Layer 5 of a small transformer language model trained on English Wikipedia (11 layers, counted from 0, width 64).
A neuron's activation on a vector x is GELU(gate . x) times (in . x), where the dot is the dot product.

Input weights of the MLP neurons that the questions are about. A number n stands for n times 0.0046.
n15 gate: -1 51 -22 -18 0 -66 4 -17 -3 27 -23 13 1 -1 -4 -5 -3 -17 5 -6 0 -29 13 -46 -15 35 12 -21 5 46 6 -14 -47 -1 25 35 20 -47 -14 65 3 -16 -18 38 15 27 19 7 -32 30 -32 -27 -29 47 9 33 10 -15 -48 45 -31 25 -1 10
n18 gate: 4 16 2 -29 11 20 29 -13 -68 -37 -14 6 -1 40 -11 -1 29 -14 -48 -15 0 17 -66 -11 -11 5 -30 -22 26 -19 -15 -24 3 40 28 -21 -4 -5 12 18 -12 27 59 22 36 11 18 -3 -14 11 49 13 -3 37 34 9 9 -4 -53 -60 13 -28 -16 16
n71 gate: 32 -24 -11 -19 6 1 35 -8 -32 -14 -24 17 -7 13 52 -34 9 13 -10 49 -39 7 -25 -11 -6 14 -33 16 -11 3 -2 6 -22 48 6 -6 8 28 -22 4 16 -9 7 52 7 -11 -36 14 -28 0 -27 -12 23 21 8 -14 -37 -4 5 5 -25 -11 19 36
n106 gate: 44 3 -12 -3 -13 45 -47 12 3 -37 -23 67 -5 -15 5 -18 7 -46 -25 12 5 -18 -5 -65 0 -6 -48 -31 4 24 2 -52 8 26 25 -11 -22 27 25 -42 57 8 16 -21 32 18 -19 3 30 2 17 16 63 33 11 5 14 -41 9 5 1 7 -38 -7
n108 gate: -35 0 -2 -37 9 -11 -2 30 -26 -29 4 -37 -23 -7 -1 8 -27 23 40 -9 -43 16 -13 0 -30 31 10 36 -2 4 55 6 23 16 -16 20 -18 -33 -9 58 -13 9 41 26 11 -33 -12 0 -14 -32 27 -26 12 -1 42 30 8 15 30 -26 -32 -26 5 -1
n113 gate: 6 15 22 -18 -40 18 11 -8 -36 7 6 32 -34 -23 -18 23 -23 8 -28 13 -11 36 7 30 -58 24 11 5 -11 -12 -47 -15 -28 -5 -27 -18 -10 2 -6 19 7 26 -21 23 8 -3 26 6 22 72 41 -2 12 -16 -14 -12 -14 18 -39 -4 42 -14 9 6
n124 gate: 25 0 13 8 -16 -24 51 -19 -39 -12 29 -17 5 72 -15 -2 -7 6 -5 21 -7 39 2 29 -19 -57 -49 -4 50 -51 -17 8 -5 32 -10 17 38 38 -58 -8 -29 -37 -9 -2 -6 -2 -13 -3 -4 90 -29 2 68 -27 -29 25 -16 4 -8 -25 47 -18 10 -3
n132 gate: -23 -10 -7 -39 4 21 30 -5 -28 -17 38 16 -31 -16 34 -19 -3 53 16 -18 -50 13 -23 -2 21 -7 -65 1 -5 23 18 -16 -31 40 -4 -3 13 -7 39 5 31 40 -22 34 -6 0 -20 -24 39 31 20 -5 -21 10 -14 -13 -26 -5 33 0 16 -2 -36 -5
n136 gate: 13 -15 -7 -16 6 8 21 -47 63 -5 -2 -1 -9 5 -6 -58 -21 -4 -1 -3 -2 40 -21 -4 -55 -3 -18 -75 4 -52 64 27 4 2 12 -42 0 -15 39 39 -34 23 -23 -14 44 0 35 2 19 19 7 -35 23 -50 -4 21 21 -26 1 43 -16 15 6 36
n149 gate: 30 -8 30 13 0 39 42 9 -4 -17 -40 16 -3 -24 25 -35 -10 41 -28 -28 -2 -35 25 8 -40 -21 15 -16 -30 1 -4 -30 58 -9 45 3 14 41 16 18 -2 -5 -22 -1 -20 -5 18 15 -65 41 -38 -2 58 -18 -15 -18 -59 28 9 -12 -7 -14 1 23
n156 gate: -53 -12 3 9 -6 30 33 2 29 -9 6 12 27 22 -5 -26 21 -18 -55 -15 36 33 2 -9 -11 10 -8 -7 5 -81 3 22 39 18 -41 25 -19 30 -14 -35 7 17 -16 -4 15 -31 36 -2 9 -15 17 -15 -31 28 -27 -12 21 -2 -14 -4 26 -28 33 33
n157 gate: 10 -6 0 8 -40 -33 -16 32 -3 -23 9 42 7 10 -18 -2 68 -23 10 45 21 -19 -23 -44 35 18 17 15 2 7 9 -15 -3 7 -10 7 -27 -12 30 -29 13 -10 36 60 42 50 -9 -52 -72 -12 7 -7 -38 10 54 -19 20 -16 3 -5 29 -62 -50 -1
n159 gate: 19 -7 -1 -67 -35 -8 57 29 -24 17 26 -22 5 -38 -45 -14 -13 -24 -41 24 7 3 -93 16 -55 18 -37 -1 57 -1 -17 40 -9 -22 41 -5 25 -6 30 7 -7 41 5 -4 33 -32 -17 -32 -8 -15 10 32 38 -28 16 11 39 -32 31 8 15 41 -24 36
n166 gate: -34 -20 -15 -13 13 29 -28 2 12 -28 62 10 28 8 10 66 0 -26 26 11 -12 -5 -8 -33 -13 -26 51 17 -18 -28 11 -6 25 -31 -6 -18 -39 21 -20 -7 34 2 -13 -34 -15 31 26 -6 17 26 31 -30 38 -27 -10 8 10 68 -47 8 14 -40 -26 -53
n175 gate: 18 -37 24 -49 7 7 -16 -24 -36 30 -3 -10 -5 -7 15 66 23 -16 57 32 -24 26 -50 0 -8 -23 23 43 19 2 -54 11 2 -6 38 -8 36 -9 -26 -22 -57 53 6 -32 -7 14 10 27 0 -25 18 -38 9 -16 11 -30 5 46 37 -51 -37 61 -32 13
n177 gate: 11 6 42 -37 21 -4 26 24 10 21 30 24 -3 -44 -40 -46 11 -1 -81 47 15 -19 28 18 -10 32 63 14 36 46 -11 6 -5 -15 -41 12 -29 -34 2 -6 -7 21 -11 -2 16 24 -17 2 -29 20 -43 -11 35 -54 -21 17 -31 -15 -41 -39 28 24 2 5
n15 in: -8 2 -1 -24 23 -49 -10 -19 15 12 -5 -30 -40 -10 -29 3 -18 -47 7 25 8 -17 15 3 31 34 -22 0 13 25 24 -14 7 -3 27 31 -5 -63 -3 51 6 -24 -3 18 -4 -12 -62 -11 -1 1 18 -35 -12 11 46 45 75 6 -46 10 10 7 8 -2
n18 in: -53 29 15 -14 -43 45 28 -19 -43 -34 -19 -9 -19 33 -22 -3 53 -1 -14 3 -6 -7 -71 17 4 31 -3 5 -36 -32 8 -15 4 13 24 -14 15 6 19 25 -5 -23 37 61 20 -2 19 -3 -30 -1 63 -12 -1 8 5 24 -3 -4 -47 -39 -1 5 -27 26
n71 in: 18 -36 -15 -11 -19 -9 35 -25 -43 6 -6 12 34 9 10 -29 -15 10 -17 4 -12 -16 12 9 -5 35 -30 8 -25 10 7 27 36 13 19 -44 3 39 -1 22 -2 -8 -7 47 17 -23 -30 25 -33 11 -30 -13 27 34 7 -9 -55 -14 0 -4 6 -7 17 28
n106 in: 36 20 -17 -17 -15 1 -28 -21 11 6 -1 71 -2 -1 -28 8 10 -24 11 -39 -7 4 -31 -45 0 -36 -24 -40 43 -3 5 -9 -20 19 39 -53 13 30 12 1 44 31 29 20 15 -27 49 3 34 7 12 -13 1 -4 15 20 -22 -38 30 -15 -36 0 -23 8
n108 in: -28 -2 -1 -32 8 42 -14 12 3 -26 -27 -24 -48 -20 -4 -13 -7 3 27 11 3 21 -1 14 -32 49 -20 32 -18 16 66 2 39 6 -24 15 -9 11 -36 -8 -6 12 14 34 19 -20 -17 -13 2 6 4 -21 24 -29 18 38 3 15 30 -31 -14 -55 2 26
n113 in: 14 20 -3 11 -27 -8 1 7 6 9 -7 18 -37 -36 -12 38 -24 4 -17 12 -16 14 2 20 -41 -26 -5 40 16 5 -52 0 -28 26 -16 14 -20 26 -11 -14 -6 3 -52 20 -10 -33 49 -15 17 50 28 5 17 -2 -16 7 8 2 -22 44 40 -4 20 -4
n124 in: 6 37 -7 5 7 17 34 -6 33 -28 4 1 -30 25 -12 15 4 -27 -15 31 -24 -1 -27 20 15 1 -28 12 -19 -1 15 -15 35 15 -27 56 26 85 29 -23 -21 -47 -38 9 28 14 -51 20 -10 24 21 9 -7 -39 -49 50 -7 -49 -3 -58 42 -12 -16 -24
n132 in: 0 -12 -45 4 -10 -5 -34 29 52 3 -5 4 22 4 -11 -2 -5 2 -9 -6 -1 2 19 -27 -20 5 9 -52 -4 -29 22 -35 19 -2 -24 5 -11 25 11 4 26 15 -64 13 5 39 -3 34 9 13 -3 -51 -12 -19 26 33 14 13 16 24 -50 -6 3 -2
n136 in: -6 -30 -5 6 -7 2 8 -31 20 34 14 8 -10 34 -12 -28 -27 -48 22 -1 7 7 -4 21 -33 -21 -25 -53 9 -58 63 10 9 -13 38 -35 15 15 27 11 -11 40 -15 -34 16 4 42 6 -1 -26 3 -10 47 -8 3 7 -21 -13 21 30 -38 -5 -11 31
n149 in: -15 26 12 17 25 16 2 21 -20 -19 -16 18 39 -16 3 -3 -14 0 11 -13 51 2 25 -53 -36 -13 5 -22 -8 6 -26 -17 -15 -6 36 21 -17 11 -14 -14 26 23 20 62 9 -19 -19 -1 3 -17 -72 20 8 -23 2 10 -7 33 -11 30 4 -56 -14 9
n156 in: -41 13 -17 -31 12 -10 16 10 16 -31 -15 14 47 9 -6 48 16 -9 -6 -24 49 -6 44 8 11 -12 6 -4 0 -9 -37 6 -39 -23 -32 -10 -41 -17 2 -24 -15 -11 -11 -1 11 7 7 -45 26 -3 2 27 -3 14 -17 33 48 -35 -17 16 27 -24 8 42
n157 in: 35 28 -13 11 -10 -49 11 -7 -16 11 20 22 3 -12 3 -31 8 -1 -23 31 12 94 -3 17 17 31 -5 4 -23 -12 -21 -40 -30 -18 -12 35 -32 -2 2 16 25 -1 -62 7 53 45 -59 12 -53 35 23 -17 -20 -30 19 -43 3 8 28 2 25 -22 -16 -33
n159 in: -27 -71 -20 -31 -9 -18 43 -27 -13 18 42 -36 -32 -1 -39 30 -40 -1 -16 -10 -2 3 -7 -15 -34 9 -66 -8 42 14 48 40 -15 -13 48 -31 47 -26 -1 -21 -11 -8 -2 22 13 -21 -8 44 22 -24 2 5 57 36 26 -5 2 -42 62 19 36 3 -11 33
n166 in: 9 -24 -34 -10 40 53 -30 7 5 -27 -2 21 30 -30 -4 -3 -48 -19 5 -11 -32 -11 29 29 2 -34 34 9 -77 -44 -2 28 17 -22 -8 1 -37 57 12 -41 -23 8 -2 -17 -30 9 26 6 -4 69 30 -10 76 -25 -26 61 2 22 2 24 5 3 -1 -34
n175 in: 7 -48 18 12 17 -18 -38 -52 6 22 -19 9 5 19 2 37 16 -10 51 -7 -13 -57 -32 5 -37 -36 9 37 4 -22 -35 52 -32 -12 -6 11 41 32 -40 -8 -20 45 -30 -16 -2 -33 22 13 -2 -19 41 -30 41 25 -11 -15 31 24 42 -17 -15 7 -3 -15
n177 in: 0 -19 44 -63 -5 10 16 9 -22 6 12 -25 0 -47 -12 8 47 -20 -37 13 17 -67 -16 -5 -14 29 29 69 45 40 23 9 10 27 -10 -9 -12 -17 26 17 -75 45 -47 15 34 37 7 0 -3 -16 -19 -2 36 -46 -8 16 -30 12 -68 -23 -1 30 -28 -2

Each question shows a token from some text and the vector x that enters the MLP there. A number n stands for n times 0.046.

" She": 13 40 39 7 16 -15 -17 2 11 -31 -8 -19 -5 20 -15 -15 0 12 4 12 2 -33 15 -16 -5 2 -31 -1 -23 -30 -12 -30 -16 -2 -11 -25 17 41 5 24 -20 -38 -2 24 -21 8 34 16 -43 24 13 35 -1 1 -13 -22 2 -4 -20 -24 29 52 38 10
The most active neuron and its activation: n124, at about 2.9

"ations": -24 -8 6 -12 -10 22 -40 17 4 -36 11 31 -16 -18 -17 -34 -3 3 30 10 -45 -20 15 -3 -6 -2 -20 4 -3 -21 10 20 -21 -2 12 -24 22 1 1 11 8 37 -18 -4 -47 16 5 15 -15 26 37 2 13 -22 14 -6 -2 -1 3 -29 21 46 66 -9
Which neuron lights up most? n166

" was": -4 27 27 -1 -5 17 -9 -25 -5 -53 3 -3 -26 21 -32 22 -6 -25 -5 28 -15 -34 39 -24 -16 38 -17 20 -36 -15 4 32 -2 -10 11 -12 -11 17 17 -7 1 -11 -3 4 -7 23 -11 21 -42 34 -4 35 -8 -32 -15 6 0 -3 15 -15 -16 49 27 25
The three highest activations, in order: n177, n124, n71

" 200": -12 46 -22 -9 27 -22 -37 -15 -27 -67 -7 20 -12 4 18 -10 15 -17 23 -7 -15 -28 11 29 52 22 -29 -16 -22 13 -4 14 -32 11 1 5 -3 24 -11 19 -19 21 -14 21 -3 25 11 13 -19 -30 -6 18 25 5 11 -3 -30 -25 11 21 3 5 32 0
The most active neuron and its activation: n71, at about 1.5

"or": 19 -26 32 -29 1 -12 15 -27 -8 -30 -1 33 9 2 9 -7 -16 -7 -18 -19 -16 -31 17 -2 -10 13 -9 -13 14 -7 49 8 -29 34 14 24 7 0 9 41 -3 -35 25 -11 -33 23 31 -9 -44 -18 6 15 -48 12 39 -17 12 -1 -17 -12 2 13 40 -3
The two highest activations, in order: n15, n18

" w": -15 27 5 -4 -23 39 -13 13 -6 -22 43 -12 -10 -17 6 -2 -7 -4 28 21 3 -27 28 -20 -4 35 -13 -4 1 -31 -4 2 13 25 -8 19 10 72 -23 28 23 -25 -27 10 -27 13 8 -6 -17 -4 -40 15 -1 -42 -21 -22 -2 -25 -23 3 -7 34 15 14
The two highest activations, in order: n124, n149

"st": -13 -38 -1 -19 -10 21 -32 -19 -2 -25 10 31 -17 5 -3 0 10 -27 8 44 18 -9 -8 -32 20 1 -12 -32 -14 -43 6 6 -24 55 21 -6 -8 41 -35 38 -4 22 -16 -7 -30 13 17 10 7 1 2 30 11 -19 -14 -3 -16 -15 46 1 15 0 32 13
Which neuron lights up most? n106

" Sup": -18 -1 -4 -19 21 6 -9 4 7 -46 -5 -3 19 -46 -5 -40 -6 24 35 -45 -18 -12 -3 -18 0 22 -3 -10 -7 -19 -34 30 15 25 34 -7 -16 58 -9 12 -19 -12 22 29 -3 -1 18 -3 4 -4 16 45 17 5 17 -30 -13 -1 22 -28 -21 10 32 -9
The three highest activations, in order: n149, n71, n108

"le": -14 -8 33 -33 -9 -1 -9 6 28 -31 3 6 3 10 -20 -25 18 -9 7 22 -7 -1 29 2 0 -1 -29 -7 -14 -56 -11 10 -46 26 -4 -52 16 -12 9 29 26 7 -18 5 -32 14 -9 45 -26 -1 10 33 16 -26 24 -10 -3 3 12 -25 19 31 35 14
The three highest activations, in order: n136, n71, n159

"ined": -8 -11 24 -3 1 29 -27 -25 16 -44 36 51 -24 -6 10 9 6 -13 27 17 -45 -18 32 -13 16 1 -20 -14 -17 -37 18 4 0 9 10 -42 13 16 -6 5 -6 14 -42 -1 -39 38 -11 29 -17 16 9 -8 -2 -31 8 12 10 3 14 -4 -18 24 35 -8
Which neuron lights up most? n166

" University": 18 2 0 -1 5 14 -60 -5 -6 -33 -18 4 -4 -16 -57 -15 7 -22 6 -20 -36 1 14 -15 14 1 -13 5 12 -24 18 4 -46 3 -3 -1 -11 43 17 30 18 50 -9 15 -25 -9 21 -2 11 29 -2 26 -17 22 11 -9 -18 -23 34 -8 6 21 44 1
Which neuron lights up most? n106

" M": -25 12 23 14 22 11 -31 -7 -19 -17 23 -32 44 5 17 -14 -18 33 32 -32 0 -34 -10 -4 26 7 -41 -3 3 7 -34 18 3 12 9 19 -28 21 6 35 -16 -4 -3 5 -24 14 7 5 -31 0 9 -6 -25 -16 -30 -40 5 -26 19 9 -14 28 48 28
The most active neuron and its activation: n159, at about 0.18

"C": -8 -26 4 7 13 -15 -12 -18 11 3 16 -11 47 -2 -26 -27 7 -6 -10 -2 3 -32 1 -3 -1 25 4 -1 9 -29 31 -29 -10 23 20 13 -34 14 1 47 -4 -17 -1 8 -44 28 -21 -18 -10 6 41 28 -16 13 -53 -24 -25 -2 14 5 21 -4 54 24
The two highest activations, in order: n156, n106

"\n": -20 38 18 -35 -35 11 -30 -13 3 -12 14 4 4 -8 -54 -13 -3 25 40 -16 -18 -40 19 -11 27 -25 -12 -39 8 22 -15 -12 5 15 19 32 -3 8 -20 -7 14 -9 -22 8 -17 15 23 11 -35 -4 4 30 -3 -5 -23 -24 -9 23 17 22 29 31 34 16
The two highest activations, in order: n149, n108

" School": 24 8 25 -17 -3 -9 -29 4 20 -32 -9 11 -14 -2 -51 -27 0 -7 30 -14 -18 -32 7 1 -13 10 -20 -11 1 -27 9 10 -35 15 -1 -42 -5 34 1 29 10 38 -11 8 -48 -9 15 27 -1 30 31 32 -8 23 2 -16 -19 -1 37 -33 25 16 10 17
The most active neuron and its activation: n106, at about 1.8

" place": 5 18 21 -13 9 -24 -33 5 -32 -28 -28 28 -22 -6 -25 -16 2 7 52 13 11 -28 -4 -9 48 13 -34 8 -25 -44 -9 -16 -32 15 -27 13 -10 33 -13 19 18 50 -19 -31 -14 15 7 23 7 0 2 20 2 -6 15 25 -3 -4 12 2 4 16 35 -19
Which neuron lights up most? n106

" she": -3 43 44 -10 -12 -10 -16 -9 13 -24 -9 -8 -15 38 -19 -20 -2 15 -1 26 2 -19 -11 -27 -3 11 -27 12 -26 -36 -18 -14 -4 -10 -8 -5 16 50 1 36 6 -28 -5 28 -13 0 21 22 -48 16 -18 39 2 0 -6 -7 -1 -17 -17 -25 30 34 46 5
The most active neuron and its activation: n124, at about 5.2

" tra": -4 35 21 -21 -37 19 3 12 42 -33 22 -13 -10 -2 4 -12 -11 23 -6 11 -4 -30 27 -19 5 6 9 -30 -21 -65 19 8 10 -8 10 -32 -9 25 -32 8 9 -17 -12 53 -32 10 11 20 -2 21 -31 7 14 -7 22 -24 35 -5 4 -10 -12 20 24 -16
Which neuron lights up most? n149

" he": -13 27 34 -24 -38 0 -17 -2 0 -22 -6 10 -16 30 1 4 -2 -10 -1 -5 15 -23 -5 -33 -2 20 -42 0 -14 -19 -6 -1 5 -4 -2 -14 25 61 3 45 -5 -31 -3 11 -14 12 2 10 -22 21 -30 34 -5 -6 -12 -8 -9 12 -20 -34 28 57 45 12
The three highest activations, in order: n124, n18, n71

"af": -1 -6 64 -28 32 -8 3 -7 25 -7 2 17 22 -3 32 -33 15 -31 -5 -16 14 -8 21 13 -4 42 -24 18 13 -11 27 -27 -14 -17 -26 -9 -31 -21 10 -2 -20 -27 16 7 -34 36 -9 -16 -14 2 11 23 -5 -2 19 -32 8 -20 1 -36 -21 23 31 28
Which neuron lights up most? n177

" D": -24 2 1 -21 25 10 -27 6 -22 -30 31 -25 56 -55 10 15 2 -11 9 -25 -7 -17 -5 -13 15 -3 -18 -2 21 -3 26 3 -18 24 40 19 -2 36 -4 59 -18 8 -8 -16 -18 22 9 -18 -22 -10 4 23 4 -11 -23 -42 -12 18 -5 -16 -1 4 34 16
Which neuron lights up most? n149

" 100": 36 29 -4 3 40 -32 -6 -19 -1 -54 3 21 -1 11 13 -39 9 -16 29 -6 -15 -17 3 24 26 22 -8 -15 3 -32 16 39 -23 20 -12 -31 8 -11 2 18 -14 10 -8 3 -17 18 -16 25 -34 5 -41 3 14 -11 26 -32 -24 -16 28 -24 16 5 37 10
Which neuron lights up most? n71

"er": -27 -24 16 0 7 10 10 6 8 -26 0 37 -1 -50 -30 -31 14 22 -6 -4 -53 4 6 -23 19 3 -7 -36 6 -20 -19 4 17 23 11 -9 22 9 -6 48 5 2 -19 3 -28 28 -21 32 -12 -19 10 42 -21 9 1 9 10 6 37 -32 -30 22 33 2
Which neuron lights up most? n132

"d": -21 -66 8 -15 3 33 -37 -35 -2 -23 26 10 -10 -31 -8 10 22 -26 15 -1 2 6 9 5 -5 14 -12 1 14 -10 38 -10 -46 20 22 8 16 56 -37 31 6 -5 -5 -6 -27 11 6 -9 -19 -8 12 19 10 -23 10 -16 -22 -2 13 -6 29 9 40 9
Which neuron lights up most? n175

" the": -7 51 7 -22 8 -7 -7 -19 9 -53 -10 34 -14 17 -11 -1 -4 -13 21 -12 -2 -14 43 5 -26 -8 -42 19 4 0 -9 21 -24 50 28 -11 -14 -4 17 26 -11 1 -16 1 -14 0 -5 9 -8 8 34 30 9 -6 2 -69 2 -12 -11 -26 -1 15 35 9
The most active neuron and its activation: n113, at about 1.1

"outh": -13 -18 -6 -2 18 0 -35 -22 7 -30 9 16 -11 -22 -31 -21 2 -2 13 7 -24 -8 30 17 7 19 -16 9 35 -25 47 7 -37 28 -16 10 -55 41 -9 23 17 20 -40 20 -7 9 19 7 7 -11 14 11 -39 3 24 -5 -23 -13 -16 -15 6 13 48 7
The most active neuron and its activation: n132, at about 1.1

" including": -25 35 14 -9 12 -3 -38 -16 15 -32 4 15 -28 12 -47 18 -16 -10 29 7 -30 -33 51 -12 17 16 -19 6 -15 -22 13 8 4 11 20 15 1 16 4 -5 -7 -7 -23 6 7 39 0 -23 -28 18 29 -14 10 -40 -5 -42 4 3 6 -4 -11 31 51 17
Which neuron lights up most? n166

"own": 6 -5 26 -37 16 2 -32 -35 4 -16 2 34 -5 -38 -15 -6 15 -39 30 10 4 -29 4 -6 17 38 -23 -12 -12 -49 33 3 -43 27 7 -41 -19 30 4 12 15 2 -15 0 -21 35 14 1 -4 38 22 9 -6 -7 17 -1 -8 -9 -14 2 -5 30 33 9
The most active neuron and its activation: n106, at about 3.1

" 2019": 27 43 -5 -27 2 -12 -47 -21 -17 -51 9 5 -5 -9 8 -8 23 -2 15 -27 18 -31 23 19 41 20 -12 -18 4 2 14 11 -41 15 -14 13 6 6 -3 18 -8 12 -18 17 -15 42 -2 38 -41 -13 -1 9 17 1 11 -20 -43 -5 6 -18 1 26 33 -27
Which neuron lights up most? n177

"1,": -28 44 1 -13 -15 18 -52 -34 -10 0 -24 5 -4 -6 -23 15 21 -32 -12 -10 -45 -16 6 -8 9 5 -20 0 -17 -39 0 -3 17 4 18 17 26 -11 29 12 8 14 2 21 -25 24 7 9 -35 15 29 34 -2 -31 -29 -9 -13 9 23 9 22 26 51 19
The most active neuron and its activation: n18, at about 0.54

"y.": 9 14 23 -35 -23 4 -64 -28 -9 -38 -16 12 2 24 -64 -7 14 -16 20 13 -18 -22 13 4 -10 22 6 17 0 -19 -8 14 3 36 17 -18 38 -8 -9 -3 7 7 -1 8 -19 4 -3 -1 -44 26 -3 4 -3 -22 3 -4 -14 20 19 -3 40 25 41 22
Which neuron lights up most? n175

" 2017": 38 50 5 -16 -10 -11 -62 -7 -3 -50 -4 1 -13 -11 -17 11 16 -22 3 -15 -13 -17 16 12 39 9 -13 -36 8 -1 6 16 -17 25 4 -12 11 -1 -26 19 2 34 -18 38 -36 31 -6 20 -22 5 0 20 17 1 3 -6 -39 -2 6 -26 15 37 22 -10
Which neuron lights up most? n106

" Geor": 37 21 36 -16 3 11 -31 14 9 -39 10 -17 11 -26 -20 8 -22 -12 -32 -32 -1 -22 -9 -8 23 -10 10 -14 3 -2 38 -13 -17 2 -20 10 -33 7 21 2 -12 -1 8 23 -14 22 28 -2 -39 34 9 21 -7 -2 20 -58 28 16 2 -1 -3 -9 60 -3
Which neuron lights up most? n157

"se": -3 -21 24 -27 -13 13 -19 6 17 -56 22 29 1 19 12 -15 24 -2 29 32 14 -21 12 0 -2 -17 -16 8 -1 -31 -15 32 -31 -1 -7 -33 12 -2 -26 17 -6 26 -29 4 -54 31 3 11 -22 2 28 11 18 -34 26 -29 -10 4 15 -22 10 33 30 -11
The most active neuron and its activation: n175, at about 4.7

"r": 32 10 14 -63 5 -25 12 -3 -9 -29 1 -21 -5 -21 20 29 4 5 -4 21 -8 5 7 -9 -12 -2 -9 -19 26 -4 28 -8 -23 17 17 11 -21 4 -13 44 -26 -25 -22 -11 -49 30 -25 2 -15 -28 10 37 5 18 17 -31 38 0 -10 -5 -6 28 39 24
Which neuron lights up most? n15

"ver": 10 -12 50 -53 30 9 3 10 22 -30 -45 3 15 -5 5 -26 3 -17 -6 14 20 -23 26 20 -39 26 -12 -31 -18 -24 5 13 -32 22 -10 -10 -6 20 -26 24 -1 5 -29 1 -30 5 8 24 -14 25 12 8 -18 -19 1 -8 -32 23 25 8 18 3 32 33
Which neuron lights up most? n71

"aster": -8 -12 4 -27 22 -4 -17 8 -5 -26 -19 38 16 -10 -23 -47 0 2 28 12 7 9 -3 22 7 5 -49 -3 5 -49 -1 8 -35 24 -22 -6 -30 15 -19 33 -15 22 -3 1 -11 1 -26 0 -3 10 5 41 -39 38 -10 15 -14 -2 19 29 13 -1 47 30
The most active neuron and its activation: n156, at about 2.1

"b": 11 -43 27 -18 38 -4 -11 -3 -1 5 34 29 -3 -3 1 -6 -6 0 -13 8 -10 -8 1 0 -4 26 -17 -31 4 -22 32 -20 -48 31 -20 5 -7 4 -23 13 12 14 16 8 -43 -6 8 8 -47 -8 13 29 -13 -21 -9 -33 3 -33 50 13 32 14 45 -3
Which neuron lights up most? n159

" |": -6 43 6 -11 -13 19 -15 -18 0 -22 23 -14 -30 16 -5 -1 7 9 25 11 2 -53 6 3 23 -37 -43 -17 0 -18 -35 -6 3 22 19 -12 15 -4 -5 8 27 -2 16 -6 -32 -6 -1 25 -31 -19 9 41 -4 -25 12 -21 -9 49 12 -3 0 -6 66 11
Which neuron lights up most? n149

":": -17 27 -11 -35 32 -1 -45 -15 41 -31 10 2 -17 -6 -34 -1 -6 5 32 4 -30 -22 44 11 4 28 -42 -5 -17 -14 11 4 -2 42 29 -17 12 -8 2 -11 2 -8 -5 -12 -31 -6 15 5 -30 -8 28 22 -1 -18 4 -46 -10 31 14 15 16 14 23 29
The two highest activations, in order: n136, n108